Layer 18 of a small transformer language model trained on English Wikipedia (21 layers, counted from 0, width 128).
Take only the direct path to the model's output, skipping the later layers: a vector added to the residual stream pushes a token's score in proportion to its dot product with that token's output vector.

Output vectors of the tokens that the questions are about. A number n stands for (n - 500) times 0.0031.
"uary": 582,788,583,476,224,324,261,737,523,287,546,418,241,520,493,685,544,533,215,728,253,430,711,672,530,622,629,539,594,718,500,442,464,485,703,296,664,447,974,812,407,808,373,439,530,436,410,480,854,615,436,514,706,385,225,229,648,650,486,226,413,460,650,255,158,438,388,489,625,430,385,248,317,266,602,581,246,481,441,612,412,467,619,703,385,561,686,615,595,559,750,302,436,759,830,410,475,383,475,469,710,241,385,410,650,542,607,339,553,456,313,620,581,585,424,513,552,590,519,640,431,309,458,546,338,549,463,243
"ober": 567,673,550,483,125,560,510,508,487,431,477,440,259,563,458,798,574,472,486,927,315,427,391,679,646,640,392,669,447,613,375,446,570,548,681,487,488,400,576,671,594,595,613,418,384,525,602,202,793,633,599,372,550,566,651,482,606,379,550,518,548,438,462,653,258,741,336,223,585,322,655,508,501,511,531,443,352,382,412,318,450,507,563,536,487,398,434,439,544,435,575,553,417,485,550,419,426,610,415,591,544,334,339,487,663,518,650,472,517,571,384,446,465,649,505,530,333,479,333,586,689,400,456,362,549,468,469,344
"á": 363,581,517,429,427,560,617,666,657,582,539,381,246,488,386,563,461,556,415,489,625,465,563,686,575,668,484,519,610,468,499,619,324,427,508,493,450,387,480,411,591,488,538,464,368,467,554,563,408,499,537,472,748,391,481,491,669,427,643,679,422,453,549,550,193,364,394,482,374,502,664,378,521,650,597,664,324,286,375,592,415,471,505,638,517,445,437,554,761,491,516,444,379,601,598,332,502,499,445,625,612,237,419,590,593,501,607,528,555,513,465,444,425,642,459,540,595,434,189,436,502,388,644,499,593,416,444,557
"merican": 676,676,569,388,566,494,571,493,517,370,316,334,184,215,335,773,529,431,531,693,447,682,261,522,672,718,567,554,688,671,365,615,371,311,557,294,697,348,487,433,531,859,295,609,283,445,572,209,488,505,278,393,548,530,706,432,534,530,546,687,548,446,679,434,275,701,386,536,647,535,486,475,373,493,610,594,479,362,752,363,570,513,308,609,525,465,822,495,558,128,406,400,376,579,837,667,389,470,330,679,755,252,547,367,600,559,370,437,365,473,462,469,355,491,544,690,495,602,387,288,714,500,397,484,717,468,593,420
"ave": 538,714,603,515,245,588,453,280,515,565,522,551,166,491,487,716,538,463,434,453,331,514,673,515,718,478,384,760,682,610,406,419,405,300,396,511,655,334,692,500,483,580,486,514,604,619,642,265,543,720,585,575,584,660,525,691,554,709,486,443,470,500,559,781,311,711,206,340,544,403,565,471,438,566,469,468,448,652,482,511,382,520,372,572,504,504,525,587,545,275,481,384,534,374,332,714,504,247,575,519,572,312,448,533,461,525,492,473,493,624,544,473,319,485,390,351,421,418,697,588,583,321,224,368,657,562,416,522
" B": 465,457,496,438,503,474,405,605,430,470,454,571,503,622,534,463,421,618,410,488,519,634,454,492,575,562,363,472,492,380,425,413,616,466,399,548,471,580,462,423,481,471,547,486,595,520,552,455,544,471,427,456,381,478,371,549,454,410,596,534,563,514,422,518,604,476,491,722,457,510,384,595,499,513,443,509,495,409,463,587,555,464,525,608,464,430,564,503,567,484,471,503,488,389,437,562,622,360,493,479,524,503,546,623,394,495,547,530,531,589,608,473,546,561,417,434,465,596,506,652,483,518,481,555,334,548,537,508
"rat": 416,476,525,491,566,510,184,392,744,519,328,421,422,569,409,529,457,396,434,593,553,634,699,674,411,365,512,548,676,676,560,381,645,292,596,327,587,440,427,562,639,636,540,495,411,671,627,304,644,671,508,467,671,440,308,566,466,476,611,477,443,393,530,340,353,444,566,408,535,343,396,616,487,515,404,594,386,328,425,416,665,636,432,325,641,551,641,357,551,372,439,590,361,754,646,184,478,508,643,749,541,564,520,234,662,531,472,426,508,520,462,446,395,546,314,478,524,333,403,526,830,575,615,578,431,578,578,398
"cted": 387,429,492,425,570,577,400,580,688,385,393,345,158,319,532,588,561,471,562,461,230,404,671,664,675,479,571,791,576,469,346,437,625,406,514,495,701,325,506,578,707,503,226,657,594,527,651,238,577,597,630,399,828,666,661,371,419,546,540,447,408,478,645,377,298,741,343,443,422,401,369,449,365,431,486,551,560,314,622,397,494,442,573,450,470,449,525,787,410,330,557,521,538,434,619,614,405,435,258,746,540,471,592,580,682,561,824,285,553,504,357,325,392,424,469,663,427,613,256,514,713,612,535,369,546,623,401,443
"|---|---|---|---": 605,436,477,372,676,299,579,446,662,440,541,389,250,291,416,510,711,368,628,510,510,701,650,907,526,453,569,367,536,744,481,388,559,347,671,513,558,453,699,641,610,528,417,513,368,589,671,271,387,465,558,661,768,378,557,539,333,539,565,516,546,437,601,560,224,532,475,484,383,758,588,520,608,288,441,466,506,485,581,660,543,450,374,707,290,392,464,369,564,375,567,523,256,275,483,570,493,451,481,469,610,542,556,464,660,554,595,429,526,384,541,524,449,378,533,353,276,418,540,429,410,574,601,361,503,499,503,441

Output weights of attention head 0. The head adds the sum of these rows, row i times number i of z. A number n stands for (n - 500) times 0.003.
o0: 712,372,403,486,714,640,419,618,483,475,464,556,465,529,465,288,557,539,481,561,562,499,380,480,448,565,642,438,457,396,385,684,383,463,517,709,365,569,574,656,398,486,398,457,443,571,404,666,535,391,419,551,427,567,424,458,598,449,500,539,558,445,466,573,545,475,364,472,562,311,389,369,460,450,517,555,463,526,496,654,439,511,538,542,633,376,461,723,518,330,567,546,576,370,555,450,518,432,582,515,533,524,416,408,604,383,584,664,254,571,401,443,350,633,673,601,479,560,635,487,442,509,524,485,348,553,430,585
o1: 550,622,474,723,551,596,504,590,599,505,478,658,513,643,416,458,474,469,550,474,573,333,424,412,632,510,461,408,393,619,538,678,334,546,530,597,436,500,515,552,530,637,520,522,425,383,492,485,530,650,450,393,710,512,487,435,534,339,455,554,529,433,546,445,276,459,503,510,333,470,612,478,480,573,536,426,403,484,417,496,482,478,472,626,552,499,481,585,524,598,630,609,601,448,413,410,340,341,555,437,499,592,364,554,488,432,672,450,401,385,591,453,465,277,469,529,466,496,368,471,635,529,412,504,569,531,519,561
o2: 466,512,535,400,491,382,416,395,513,477,443,465,527,643,517,630,405,572,442,473,478,436,524,532,629,549,547,477,536,420,448,476,425,457,386,688,286,484,578,377,529,373,442,664,460,492,436,474,573,540,390,474,434,648,300,584,342,745,390,479,515,540,452,508,476,374,603,655,478,605,446,465,600,612,591,453,512,595,403,443,504,692,511,438,394,548,651,593,428,458,730,491,580,432,376,536,629,341,310,488,433,601,338,510,374,535,496,434,582,506,532,608,474,509,608,409,509,550,585,546,522,543,517,453,468,491,525,625
o3: 564,516,335,602,625,555,626,448,617,494,581,628,560,369,546,478,525,628,565,510,499,462,500,459,602,343,450,360,539,654,469,401,659,429,478,352,482,614,364,483,519,604,468,465,543,648,537,470,414,673,424,516,450,616,537,538,505,532,555,541,517,292,485,554,346,527,456,575,575,388,573,432,501,364,438,485,466,488,548,433,502,491,402,414,314,388,587,420,612,600,524,500,551,516,564,551,424,545,403,380,376,640,450,514,440,452,648,455,552,626,496,521,464,376,412,393,437,562,488,515,516,400,336,694,486,702,539,474
o4: 557,513,569,378,382,340,304,564,463,586,488,525,558,500,503,620,539,529,629,498,547,530,315,561,618,413,474,573,578,430,445,341,385,560,328,532,580,534,534,556,710,546,451,450,655,463,435,666,493,593,416,469,397,403,503,424,541,561,429,525,462,495,492,551,565,524,460,530,426,325,434,358,458,561,529,603,411,539,428,525,507,506,458,416,482,575,480,618,403,666,317,444,591,512,485,512,530,357,494,494,412,616,437,416,430,606,659,571,434,600,514,448,479,382,560,572,592,538,594,391,474,491,449,506,473,597,636,638
o5: 450,614,525,530,499,591,444,564,586,597,544,462,741,419,459,415,380,463,473,493,536,511,652,367,269,382,544,609,514,526,535,484,270,495,550,487,501,337,484,405,557,533,404,515,372,612,433,757,500,546,395,299,369,586,409,468,608,657,591,613,533,620,412,468,379,572,496,526,596,416,534,483,513,441,579,586,470,612,532,331,468,417,465,399,463,547,479,464,382,478,555,594,223,600,515,329,544,419,486,605,637,637,441,489,625,495,307,709,497,688,507,374,475,466,678,620,534,426,462,487,598,432,654,466,529,564,335,469
o6: 482,569,531,432,631,477,521,502,530,423,552,511,544,452,582,471,452,576,441,637,552,648,677,511,352,529,582,579,409,665,550,564,428,446,449,414,719,454,491,612,476,460,430,540,532,638,369,458,652,538,571,452,435,355,431,516,443,493,531,399,497,468,506,446,581,511,443,392,504,566,507,460,342,495,346,432,489,543,319,638,507,397,436,468,479,442,478,440,327,495,674,582,615,433,521,514,474,661,488,510,581,591,613,412,512,421,552,453,632,640,531,433,531,622,427,441,501,418,493,252,475,439,575,427,349,643,438,496
o7: 449,476,478,478,447,568,421,544,247,629,538,494,557,398,408,408,528,375,532,577,581,521,431,431,740,455,397,491,479,570,318,538,631,665,531,452,516,613,377,427,477,439,448,465,523,657,515,447,529,438,496,515,377,558,375,328,491,517,578,593,434,636,601,501,675,470,465,660,464,520,432,558,377,434,527,540,504,527,398,473,415,624,425,414,384,420,678,510,584,506,466,601,563,487,451,385,607,397,563,577,458,398,655,421,464,438,331,568,453,750,530,518,594,450,451,555,406,566,503,648,734,462,464,494,538,483,472,502
o8: 441,547,685,348,508,542,631,496,422,556,542,465,501,497,452,454,493,462,355,538,507,600,388,484,397,547,455,523,662,562,467,472,536,498,497,541,521,698,489,461,502,450,410,505,576,429,391,471,643,476,391,572,563,555,503,554,443,416,522,358,433,413,493,558,511,291,513,368,465,519,409,664,474,541,475,510,662,385,596,437,457,425,347,486,617,442,415,564,535,670,475,524,572,369,692,393,407,484,483,557,652,535,490,639,592,529,333,608,540,627,538,511,487,428,409,555,359,555,411,584,411,701,532,546,616,288,409,521
o9: 512,420,368,486,563,483,493,641,460,464,464,484,368,427,691,496,419,551,556,543,543,321,596,739,220,594,631,591,436,606,481,537,621,403,370,329,578,447,526,385,360,440,495,398,448,413,444,437,548,485,528,549,591,453,386,399,649,422,536,437,465,664,370,565,347,356,459,646,589,400,587,503,558,511,487,401,467,228,541,558,394,517,428,400,457,383,538,456,573,470,610,404,655,495,525,524,510,454,630,446,449,577,358,539,589,751,505,490,483,545,447,544,441,591,589,528,443,628,612,557,565,545,621,408,596,517,590,605
o10: 443,553,642,531,502,458,473,703,506,724,623,602,617,663,573,349,499,497,515,426,456,304,563,509,464,446,511,518,451,485,513,554,557,603,395,508,532,519,477,454,561,512,420,501,550,461,398,502,449,709,640,564,494,450,546,554,318,382,493,445,543,599,571,433,378,383,719,285,539,486,565,515,481,322,496,383,472,473,387,459,557,624,627,470,437,402,421,572,583,495,471,549,458,573,561,686,552,537,460,398,563,607,444,564,521,468,469,403,510,235,430,451,495,497,451,495,643,580,411,478,427,426,382,351,458,646,386,578
o11: 496,479,396,592,518,346,545,422,422,573,373,594,364,476,557,458,501,502,537,498,329,558,530,531,546,427,522,434,490,590,353,491,650,333,559,544,433,455,462,263,556,306,421,553,638,416,486,546,636,396,607,354,487,484,389,556,578,432,398,520,456,535,468,378,580,516,395,444,368,599,489,609,434,608,593,727,485,679,459,494,493,470,446,469,668,593,493,645,613,599,462,643,558,515,509,534,648,282,568,609,550,391,415,592,566,387,495,573,536,498,493,454,478,483,352,436,546,611,650,653,320,513,396,479,467,572,472,522
o12: 340,398,579,474,554,560,418,508,792,502,558,453,460,616,531,442,457,592,552,368,412,511,525,545,585,435,505,410,446,440,535,358,514,443,492,421,690,410,489,523,521,551,398,476,568,379,653,471,541,520,293,523,429,360,518,524,535,475,675,583,531,491,555,411,519,435,479,475,609,505,613,590,477,569,543,543,482,451,348,445,622,534,503,479,611,497,686,485,487,335,420,502,539,376,412,465,560,367,410,522,531,478,479,622,569,379,451,590,492,534,524,428,508,606,533,356,500,376,494,638,677,521,510,541,449,507,489,482
o13: 605,501,415,725,258,559,578,659,480,493,516,476,326,566,456,483,492,445,473,373,425,463,487,395,529,560,663,531,581,621,461,504,352,546,453,526,507,545,466,286,480,522,499,423,733,637,454,533,417,311,473,469,437,582,501,491,507,537,467,496,578,523,510,571,403,418,585,420,413,612,606,319,276,437,423,620,472,488,310,456,510,699,437,498,552,498,472,618,420,435,638,257,560,448,553,529,465,558,518,379,574,444,526,442,602,645,682,416,660,444,677,504,425,523,541,576,468,407,539,328,499,520,481,670,587,505,536,468
o14: 539,657,552,580,436,673,542,406,427,546,487,439,453,562,558,595,433,478,394,476,522,511,604,489,477,410,546,472,353,513,535,359,549,355,392,605,440,521,460,465,592,483,527,549,403,649,557,475,631,334,617,567,496,508,609,549,473,478,535,406,507,608,502,382,369,367,487,609,515,407,487,560,402,495,364,567,505,532,521,424,503,641,556,538,416,510,368,591,376,446,567,624,574,483,494,521,517,484,395,465,398,492,508,388,501,721,481,488,629,493,474,357,554,589,664,418,361,526,428,620,508,534,545,485,411,554,595,403
o15: 703,472,465,712,584,391,456,444,376,363,538,597,358,534,642,465,541,542,563,416,633,539,447,370,406,629,471,599,517,605,562,483,433,489,398,502,357,527,427,568,237,541,581,503,507,533,515,571,437,492,389,523,445,650,522,504,560,513,608,423,406,693,528,522,672,590,436,453,615,439,550,405,422,482,538,559,720,483,479,536,562,534,483,426,381,581,463,558,528,402,496,472,461,553,536,352,374,483,504,485,394,458,505,599,573,480,571,509,492,489,605,473,432,607,399,462,420,528,534,388,478,621,336,521,475,568,423,293
o16: 343,594,672,515,582,574,391,514,507,422,597,564,350,551,285,610,586,613,540,549,535,498,393,436,469,295,555,502,306,623,537,446,548,417,364,480,380,404,551,585,585,543,526,547,520,413,533,548,472,568,549,454,591,499,528,542,543,488,561,416,678,484,500,451,431,515,480,506,365,477,458,405,611,447,515,539,464,420,511,637,400,559,479,465,525,518,586,535,489,429,446,459,377,511,573,424,601,505,465,524,482,462,434,469,430,514,475,424,623,635,488,650,390,626,394,380,470,524,533,590,528,338,392,309,786,545,655,553
o17: 442,392,387,496,531,481,404,493,415,373,543,703,483,593,600,552,485,548,646,636,458,481,359,683,578,618,440,400,418,502,416,430,319,516,485,355,549,502,476,369,461,388,495,389,484,321,475,626,361,394,498,521,562,663,477,557,528,558,536,579,552,450,411,549,450,370,568,471,529,553,557,469,476,442,502,471,575,505,486,574,521,451,671,656,365,557,467,521,319,740,444,631,419,403,534,405,610,437,465,499,557,397,594,464,580,412,325,387,601,534,440,419,490,469,658,651,427,586,520,514,631,452,584,474,571,524,697,494
o18: 568,594,443,383,457,562,503,658,485,464,479,490,484,651,528,447,607,515,512,480,489,487,513,454,569,530,528,447,524,553,468,468,381,308,524,484,342,497,325,546,592,431,503,568,549,475,427,395,685,630,706,543,579,626,462,538,513,498,525,419,545,622,568,345,577,408,206,617,446,462,653,243,578,384,399,494,486,463,558,573,377,345,532,540,381,666,514,268,439,348,554,466,387,420,580,592,428,370,519,559,496,533,530,607,600,421,434,528,653,460,641,576,576,538,649,503,509,427,406,633,503,507,437,616,383,529,448,413
o19: 412,552,475,469,555,460,519,540,413,480,499,749,394,441,612,567,577,383,554,557,495,460,516,326,414,673,492,537,513,543,356,330,623,391,605,582,598,489,294,596,418,526,530,566,551,504,672,486,581,408,372,404,386,553,573,456,546,419,587,603,640,356,463,402,304,664,534,427,571,441,380,580,680,374,631,459,407,441,514,613,484,574,375,433,455,469,524,431,559,581,528,363,386,422,563,556,478,572,332,576,437,503,567,658,466,653,487,294,430,538,689,501,557,445,511,422,533,542,644,439,553,415,513,413,667,486,415,521
o20: 527,489,620,492,466,453,532,488,545,415,453,690,382,634,474,348,543,451,405,499,334,476,314,473,467,453,452,554,419,548,569,455,558,462,582,554,543,493,483,570,522,428,472,479,583,469,425,384,424,646,522,454,421,556,505,322,565,606,656,598,361,594,466,591,489,537,502,524,618,648,448,543,512,566,418,641,424,506,513,406,454,615,467,696,611,402,454,392,573,398,362,699,499,459,595,457,521,450,388,538,495,455,506,378,472,373,478,426,551,567,478,357,611,439,462,506,500,617,541,539,537,512,617,612,566,487,355,448
o21: 497,467,603,571,411,469,588,442,533,494,487,617,437,504,526,584,546,577,425,366,643,384,329,457,663,445,473,517,471,541,366,398,557,516,517,500,429,522,644,578,464,326,602,605,453,659,477,649,579,590,714,607,555,647,391,440,661,461,514,659,424,409,448,589,545,507,593,565,631,522,711,549,445,338,333,623,592,444,337,550,520,444,447,477,486,450,362,310,384,609,421,409,449,309,337,542,418,584,473,640,490,467,483,730,657,404,655,507,421,413,427,446,483,411,405,386,645,447,511,412,487,412,493,488,509,428,470,557
o22: 483,467,441,523,476,346,538,631,557,611,420,594,473,621,459,641,450,439,509,520,459,511,580,425,417,524,470,327,554,472,419,540,539,491,376,771,406,510,624,549,519,431,426,577,648,486,678,509,458,566,535,483,504,556,297,545,460,393,449,541,357,532,583,462,359,479,408,486,499,491,541,541,501,505,548,557,304,495,482,602,280,570,498,407,375,467,563,430,476,485,501,596,534,437,450,496,359,656,741,574,524,495,479,521,523,751,436,469,646,540,395,383,514,515,448,592,550,420,408,611,486,574,609,575,545,351,376,432
o23: 405,431,672,485,584,435,210,442,355,485,520,360,442,635,429,509,423,495,433,565,557,540,467,486,580,501,690,521,549,638,267,609,337,611,588,488,447,455,504,448,546,609,462,442,465,415,406,427,313,447,560,589,551,397,575,363,383,536,316,729,430,416,497,392,520,677,477,589,483,513,521,548,694,513,491,681,312,522,505,605,567,538,519,493,575,557,474,523,590,550,523,437,583,591,451,397,435,486,585,500,575,516,315,544,611,431,425,470,395,437,469,457,412,507,577,475,463,493,521,452,709,723,407,663,422,455,575,506
o24: 523,336,470,450,388,592,552,575,506,518,655,482,716,561,462,570,499,365,500,627,428,365,406,552,477,469,662,441,627,540,567,385,539,488,616,335,619,557,552,465,503,497,503,498,534,517,473,455,446,485,479,557,539,672,664,566,694,407,421,448,529,573,613,293,440,678,565,383,496,505,354,396,383,683,474,468,407,468,599,591,490,540,302,521,580,704,526,382,356,498,426,505,503,466,414,420,384,541,592,553,442,567,438,563,380,505,423,464,455,403,499,374,417,552,445,313,478,605,436,726,401,488,480,483,542,705,457,639
o25: 444,583,551,543,703,388,613,440,335,521,517,467,422,455,352,594,435,444,448,542,465,524,475,473,481,454,435,511,587,474,364,422,536,512,438,404,457,365,432,563,412,480,407,536,558,590,480,507,478,484,563,637,349,505,614,446,548,280,503,488,734,521,453,459,430,515,411,431,572,645,482,540,480,500,580,546,479,392,443,394,532,360,496,485,403,439,530,653,722,572,430,350,446,656,345,609,509,580,537,481,539,617,544,539,501,572,492,489,533,536,546,582,508,408,572,525,572,433,604,555,433,582,639,450,496,516,499,528
o26: 488,365,563,502,576,592,360,565,482,485,483,484,664,458,505,491,605,611,508,590,630,515,544,572,556,581,346,403,637,540,282,450,406,491,407,549,447,394,644,369,433,606,656,468,500,588,429,474,591,588,512,476,581,449,572,434,491,452,479,415,546,502,530,461,475,487,437,681,541,591,346,550,378,470,442,597,365,553,677,385,517,378,514,544,356,421,318,629,270,491,466,421,549,524,398,427,569,544,432,508,583,535,505,475,599,403,496,458,378,541,580,665,691,604,328,473,431,516,550,731,437,435,403,512,313,520,470,672
o27: 605,545,552,355,349,590,495,455,615,404,438,390,513,511,595,513,521,460,497,517,523,680,493,467,382,453,576,561,401,563,474,424,617,553,493,531,296,484,433,457,559,631,509,514,599,433,652,562,550,440,585,465,563,420,467,325,581,543,557,445,507,598,499,682,284,568,580,519,689,581,555,542,499,399,443,317,471,431,418,437,470,628,439,476,546,404,448,532,355,581,482,590,452,664,561,471,483,497,481,435,412,460,607,489,435,24,515,600,615,597,545,514,332,556,445,531,533,436,517,570,503,491,529,630,400,486,478,516
o28: 354,513,603,410,400,683,505,524,496,400,568,461,670,494,630,482,495,538,480,470,561,469,497,568,434,409,558,488,575,347,438,618,417,542,572,427,472,381,510,412,551,257,388,526,353,444,550,624,510,459,503,623,414,455,458,535,712,482,507,509,711,551,682,456,278,485,507,543,656,452,399,456,546,538,475,564,441,425,503,573,501,478,589,399,533,411,500,587,565,335,407,537,497,583,600,464,532,342,355,472,499,583,512,596,460,645,391,384,507,450,645,484,695,607,318,532,675,423,465,419,519,507,430,418,398,597,730,475
o29: 406,418,439,483,384,524,375,665,605,439,513,605,460,478,447,501,465,706,603,413,578,487,437,504,455,380,622,539,526,479,443,457,513,479,441,499,545,466,613,461,511,430,442,442,512,429,488,331,739,415,558,485,582,607,481,382,411,547,738,406,667,259,441,546,440,444,444,562,445,443,520,423,456,412,643,538,637,532,441,417,502,648,510,626,501,593,417,494,526,381,439,526,502,581,440,557,496,657,435,513,527,636,524,404,573,435,670,423,506,564,525,364,469,468,487,453,489,508,505,517,656,550,458,411,516,503,468,512
o30: 552,466,571,532,337,646,424,594,416,391,354,520,498,528,509,631,588,469,387,642,530,513,604,534,553,412,444,400,464,607,516,551,501,500,528,433,424,503,382,514,309,602,390,474,522,418,420,539,368,544,382,457,524,509,417,386,631,535,451,585,480,395,571,483,467,499,662,481,587,412,486,536,530,602,616,555,702,636,342,526,509,401,522,482,436,433,642,426,490,371,380,550,568,422,324,598,646,674,388,570,603,482,550,513,293,666,624,371,427,514,646,526,343,516,521,669,602,575,509,596,436,403,440,398,519,491,427,502
o31: 427,484,446,613,462,504,548,296,451,616,387,518,542,541,473,521,529,412,521,575,511,571,596,560,434,474,498,501,490,522,506,452,445,520,556,599,674,426,447,611,325,461,430,517,445,538,555,335,567,546,485,459,441,579,339,564,652,615,628,506,425,487,313,551,496,441,526,430,564,317,559,377,617,503,487,563,468,393,516,485,616,484,487,588,559,388,673,476,478,420,465,422,420,485,529,387,446,512,668,581,456,421,688,422,623,594,438,358,559,442,447,539,433,492,505,542,528,647,572,415,453,479,483,519,470,500,505,546

Each question shows a token from some text and the vector z that the head gathered there. A number n stands for (n - 500) times 0.0032.

" of": 462,421,596,523,483,441,454,535,488,554,508,517,628,517,493,475,520,455,544,550,515,524,540,437,458,505,560,478,580,531,531,559
Pushed up most: " B"

"a": 470,480,441,512,467,500,487,503,510,557,480,461,516,561,521,451,538,494,524,561,460,539,539,532,481,506,549,468,542,528,464,522
Which two tokens does it push up most, strongest first? "á", "|---|---|---|---"

".": 428,533,494,535,480,506,504,529,499,484,548,530,500,485,577,449,507,467,617,527,528,521,555,571,535,518,514,437,578,446,474,496
Which three tokens does it push up most, strongest first? "rat", "cted", "á"

" g": 455,521,489,501,489,481,508,465,474,523,499,435,493,556,538,493,542,489,525,516,466,533,529,500,497,491,537,437,519,518,494,530
Which of these tokens does it push down most? " B"

"ach": 537,575,443,598,504,503,508,525,454,649,385,461,472,502,432,442,475,555,602,633,621,485,626,482,522,434,482,612,458,476,691,510
Which two tokens does it push up most, strongest first? "ober", "merican"

"ar": 530,508,574,525,484,516,538,548,468,480,445,432,570,605,570,402,430,616,553,533,442,558,500,407,481,516,638,524,647,533,526,623
Pushed up most: " B"

" 25": 521,432,483,514,506,502,482,516,499,489,461,460,492,468,478,451,534,537,513,545,503,465,440,526,498,513,586,550,549,497,563,535
Pushed up most: "merican"

"B": 457,480,530,520,494,467,490,484,491,530,504,477,544,533,529,476,535,472,536,524,488,506,538,481,481,504,540,461,534,524,503,538
Which two tokens does it push up most, strongest first? "ave", "cted"

" 18": 503,456,457,501,517,489,508,515,465,457,454,440,511,530,509,442,508,539,493,535,487,452,441,477,485,502,571,539,520,492,541,549
Pushed up most: "merican"

"ld": 444,597,453,397,427,376,483,344,584,518,581,420,416,543,392,541,417,493,413,456,440,642,575,505,335,529,450,501,505,498,433,609
Which two tokens does it push up most, strongest first? "á", "|---|---|---|---"

"in": 459,479,510,563,511,474,501,572,422,585,548,467,559,565,564,471,564,578,461,488,456,491,520,548,476,482,402,475,600,563,512,525
Which three tokens does it push up most, strongest first? "rat", "cted", "á"

"i": 484,507,418,538,498,492,477,493,449,496,527,410,565,498,556,494,564,500,550,442,498,478,506,510,490,475,510,508,556,553,410,505
Pushed up most: "rat"

" he": 451,492,501,522,478,492,506,467,465,509,514,450,475,515,523,490,504,464,529,518,478,538,547,462,496,495,547,466,511,521,491,536
Pushed up most: "|---|---|---|---"

" B": 427,469,507,495,520,460,503,483,463,526,508,467,524,530,543,454,520,483,545,541,503,489,552,481,486,497,528,433,511,557,494,511
Pushed up most: "cted"

" le": 458,488,466,512,501,494,502,452,478,534,505,434,502,528,529,489,514,489,544,533,473,528,537,496,495,472,524,442,516,519,513,531
Which of these tokens does it push down most? " B"

"ix": 454,504,468,534,498,522,523,493,479,512,484,477,556,554,522,466,526,544,555,531,479,509,507,516,504,495,532,495,519,496,496,534
Which two tokens does it push up most, strongest first? "rat", "uary"

"os": 514,367,346,508,501,608,459,506,570,598,469,466,565,599,463,471,606,471,499,615,434,511,495,619,511,634,599,452,547,550,293,483
Which three tokens does it push up most, strongest first? "merican", "rat", "á"

",": 452,427,527,539,518,547,518,537,523,344,464,391,438,510,501,533,436,546,507,564,551,587,486,556,441,504,594,464,501,493,544,517
Pushed up most: "merican"

"7": 570,445,477,501,488,592,439,504,511,503,362,420,408,464,413,408,542,588,519,540,511,422,360,511,494,485,580,511,552,446,613,511
Pushed up most: "merican"

" February": 514,458,450,532,483,511,490,533,468,466,507,440,580,465,504,477,540,528,516,500,490,476,478,508,468,490,537,547,533,516,489,546
Which two tokens does it push up most, strongest first? "rat", "merican"

"g": 509,544,503,524,496,459,469,461,490,547,498,493,499,559,586,523,494,504,557,524,487,496,524,477,475,491,499,450,519,522,501,529
Which of these tokens does it push down most? "rat"

"ish": 463,494,502,538,486,535,574,492,467,555,519,464,459,528,529,523,465,523,466,532,482,492,519,515,474,470,490,490,523,529,508,584
Which two tokens does it push up most, strongest first? "rat", "uary"

"out": 415,545,494,517,495,504,493,531,503,476,562,534,491,492,566,454,538,459,614,554,532,532,542,545,531,497,507,417,603,436,473,461
Which of these tokens does it push down most? "merican"

" in": 449,514,485,527,489,503,498,511,497,493,515,482,483,524,555,474,513,488,562,545,513,549,546,544,500,495,527,441,550,487,500,506
Pushed up most: "ober"

"e": 402,439,481,511,541,488,524,496,531,456,504,477,431,604,478,422,525,569,488,502,416,506,479,515,512,550,546,498,475,460,552,538
Which of these tokens does it push down most? "rat"

" G": 460,534,534,506,523,435,498,434,504,532,471,496,526,586,573,470,528,519,526,541,479,518,477,515,457,500,445,470,497,543,489,515
Pushed up most: "cted"

"ever": 466,462,498,522,499,465,507,489,491,472,476,447,466,501,522,478,509,504,524,511,473,515,488,530,512,481,576,485,511,498,503,553
Which of these tokens does it push down most? "á"

" off": 463,520,503,499,480,484,506,464,472,527,507,434,485,547,533,498,542,484,531,514,457,544,531,504,506,481,530,451,519,511,494,544
Which of these tokens does it push down most? " B"

"E": 539,603,422,464,443,435,510,421,460,542,540,517,515,527,510,481,539,487,523,455,521,593,460,528,489,458,524,495,513,499,490,557
Pushed up most: "á"

" the": 464,509,489,506,483,463,514,457,483,530,516,454,477,536,543,476,533,484,530,519,458,528,531,518,503,481,534,458,542,522,502,530
Pushed up most: "uary"

"8": 488,450,472,495,545,526,441,554,530,490,430,463,440,475,459,401,547,628,505,497,527,387,412,490,479,520,605,564,507,463,603,500
Which three tokens does it push up most, strongest first? "merican", " B", "uary"

" =": 494,415,437,431,525,512,531,482,460,564,561,437,492,506,460,456,559,488,527,447,511,463,433,488,552,512,530,409,433,561,442,544
Which of these tokens does it push down most? " B"

" and": 530,481,423,557,516,499,589,405,501,446,502,442,559,509,447,532,533,476,506,515,460,469,477,473,482,548,517,443,564,509,524,570
Pushed up most: "merican"

"8,": 486,393,607,515,471,420,456,557,473,537,480,516,640,498,510,492,530,451,549,563,510,496,496,439,432,525,560,514,588,538,576,556
Which of these tokens does it push down most? "á"

" as": 442,463,485,523,505,553,512,503,492,454,523,380,490,549,486,511,499,515,505,540,523,584,537,515,435,536,547,426,521,526,520,525
Which two tokens does it push up most, strongest first? "merican", "ober"

"outh": 442,548,469,528,428,477,520,499,458,518,513,428,502,530,541,438,509,533,614,531,437,559,568,462,424,450,535,500,464,483,522,529
Pushed up most: "|---|---|---|---"

"ol": 462,531,490,498,490,526,501,483,489,574,499,458,507,562,536,457,562,495,518,548,471,567,543,513,497,457,539,486,544,510,517,496
Pushed up most: "á"

" May": 474,506,469,534,506,485,486,488,484,504,516,436,542,513,544,483,540,483,526,494,469,511,499,515,499,491,517,491,513,537,461,526
Pushed up most: "rat"

"k": 469,513,501,557,469,461,502,436,486,512,544,503,484,553,517,542,525,451,539,530,511,562,569,452,495,451,519,485,487,546,541,486
Pushed up most: "ave"

" p": 524,520,579,529,517,524,542,534,463,425,437,438,547,650,581,385,417,615,580,519,443,584,504,372,482,515,654,539,630,553,519,614
Which three tokens does it push up most, strongest first? " B", "uary", "ave"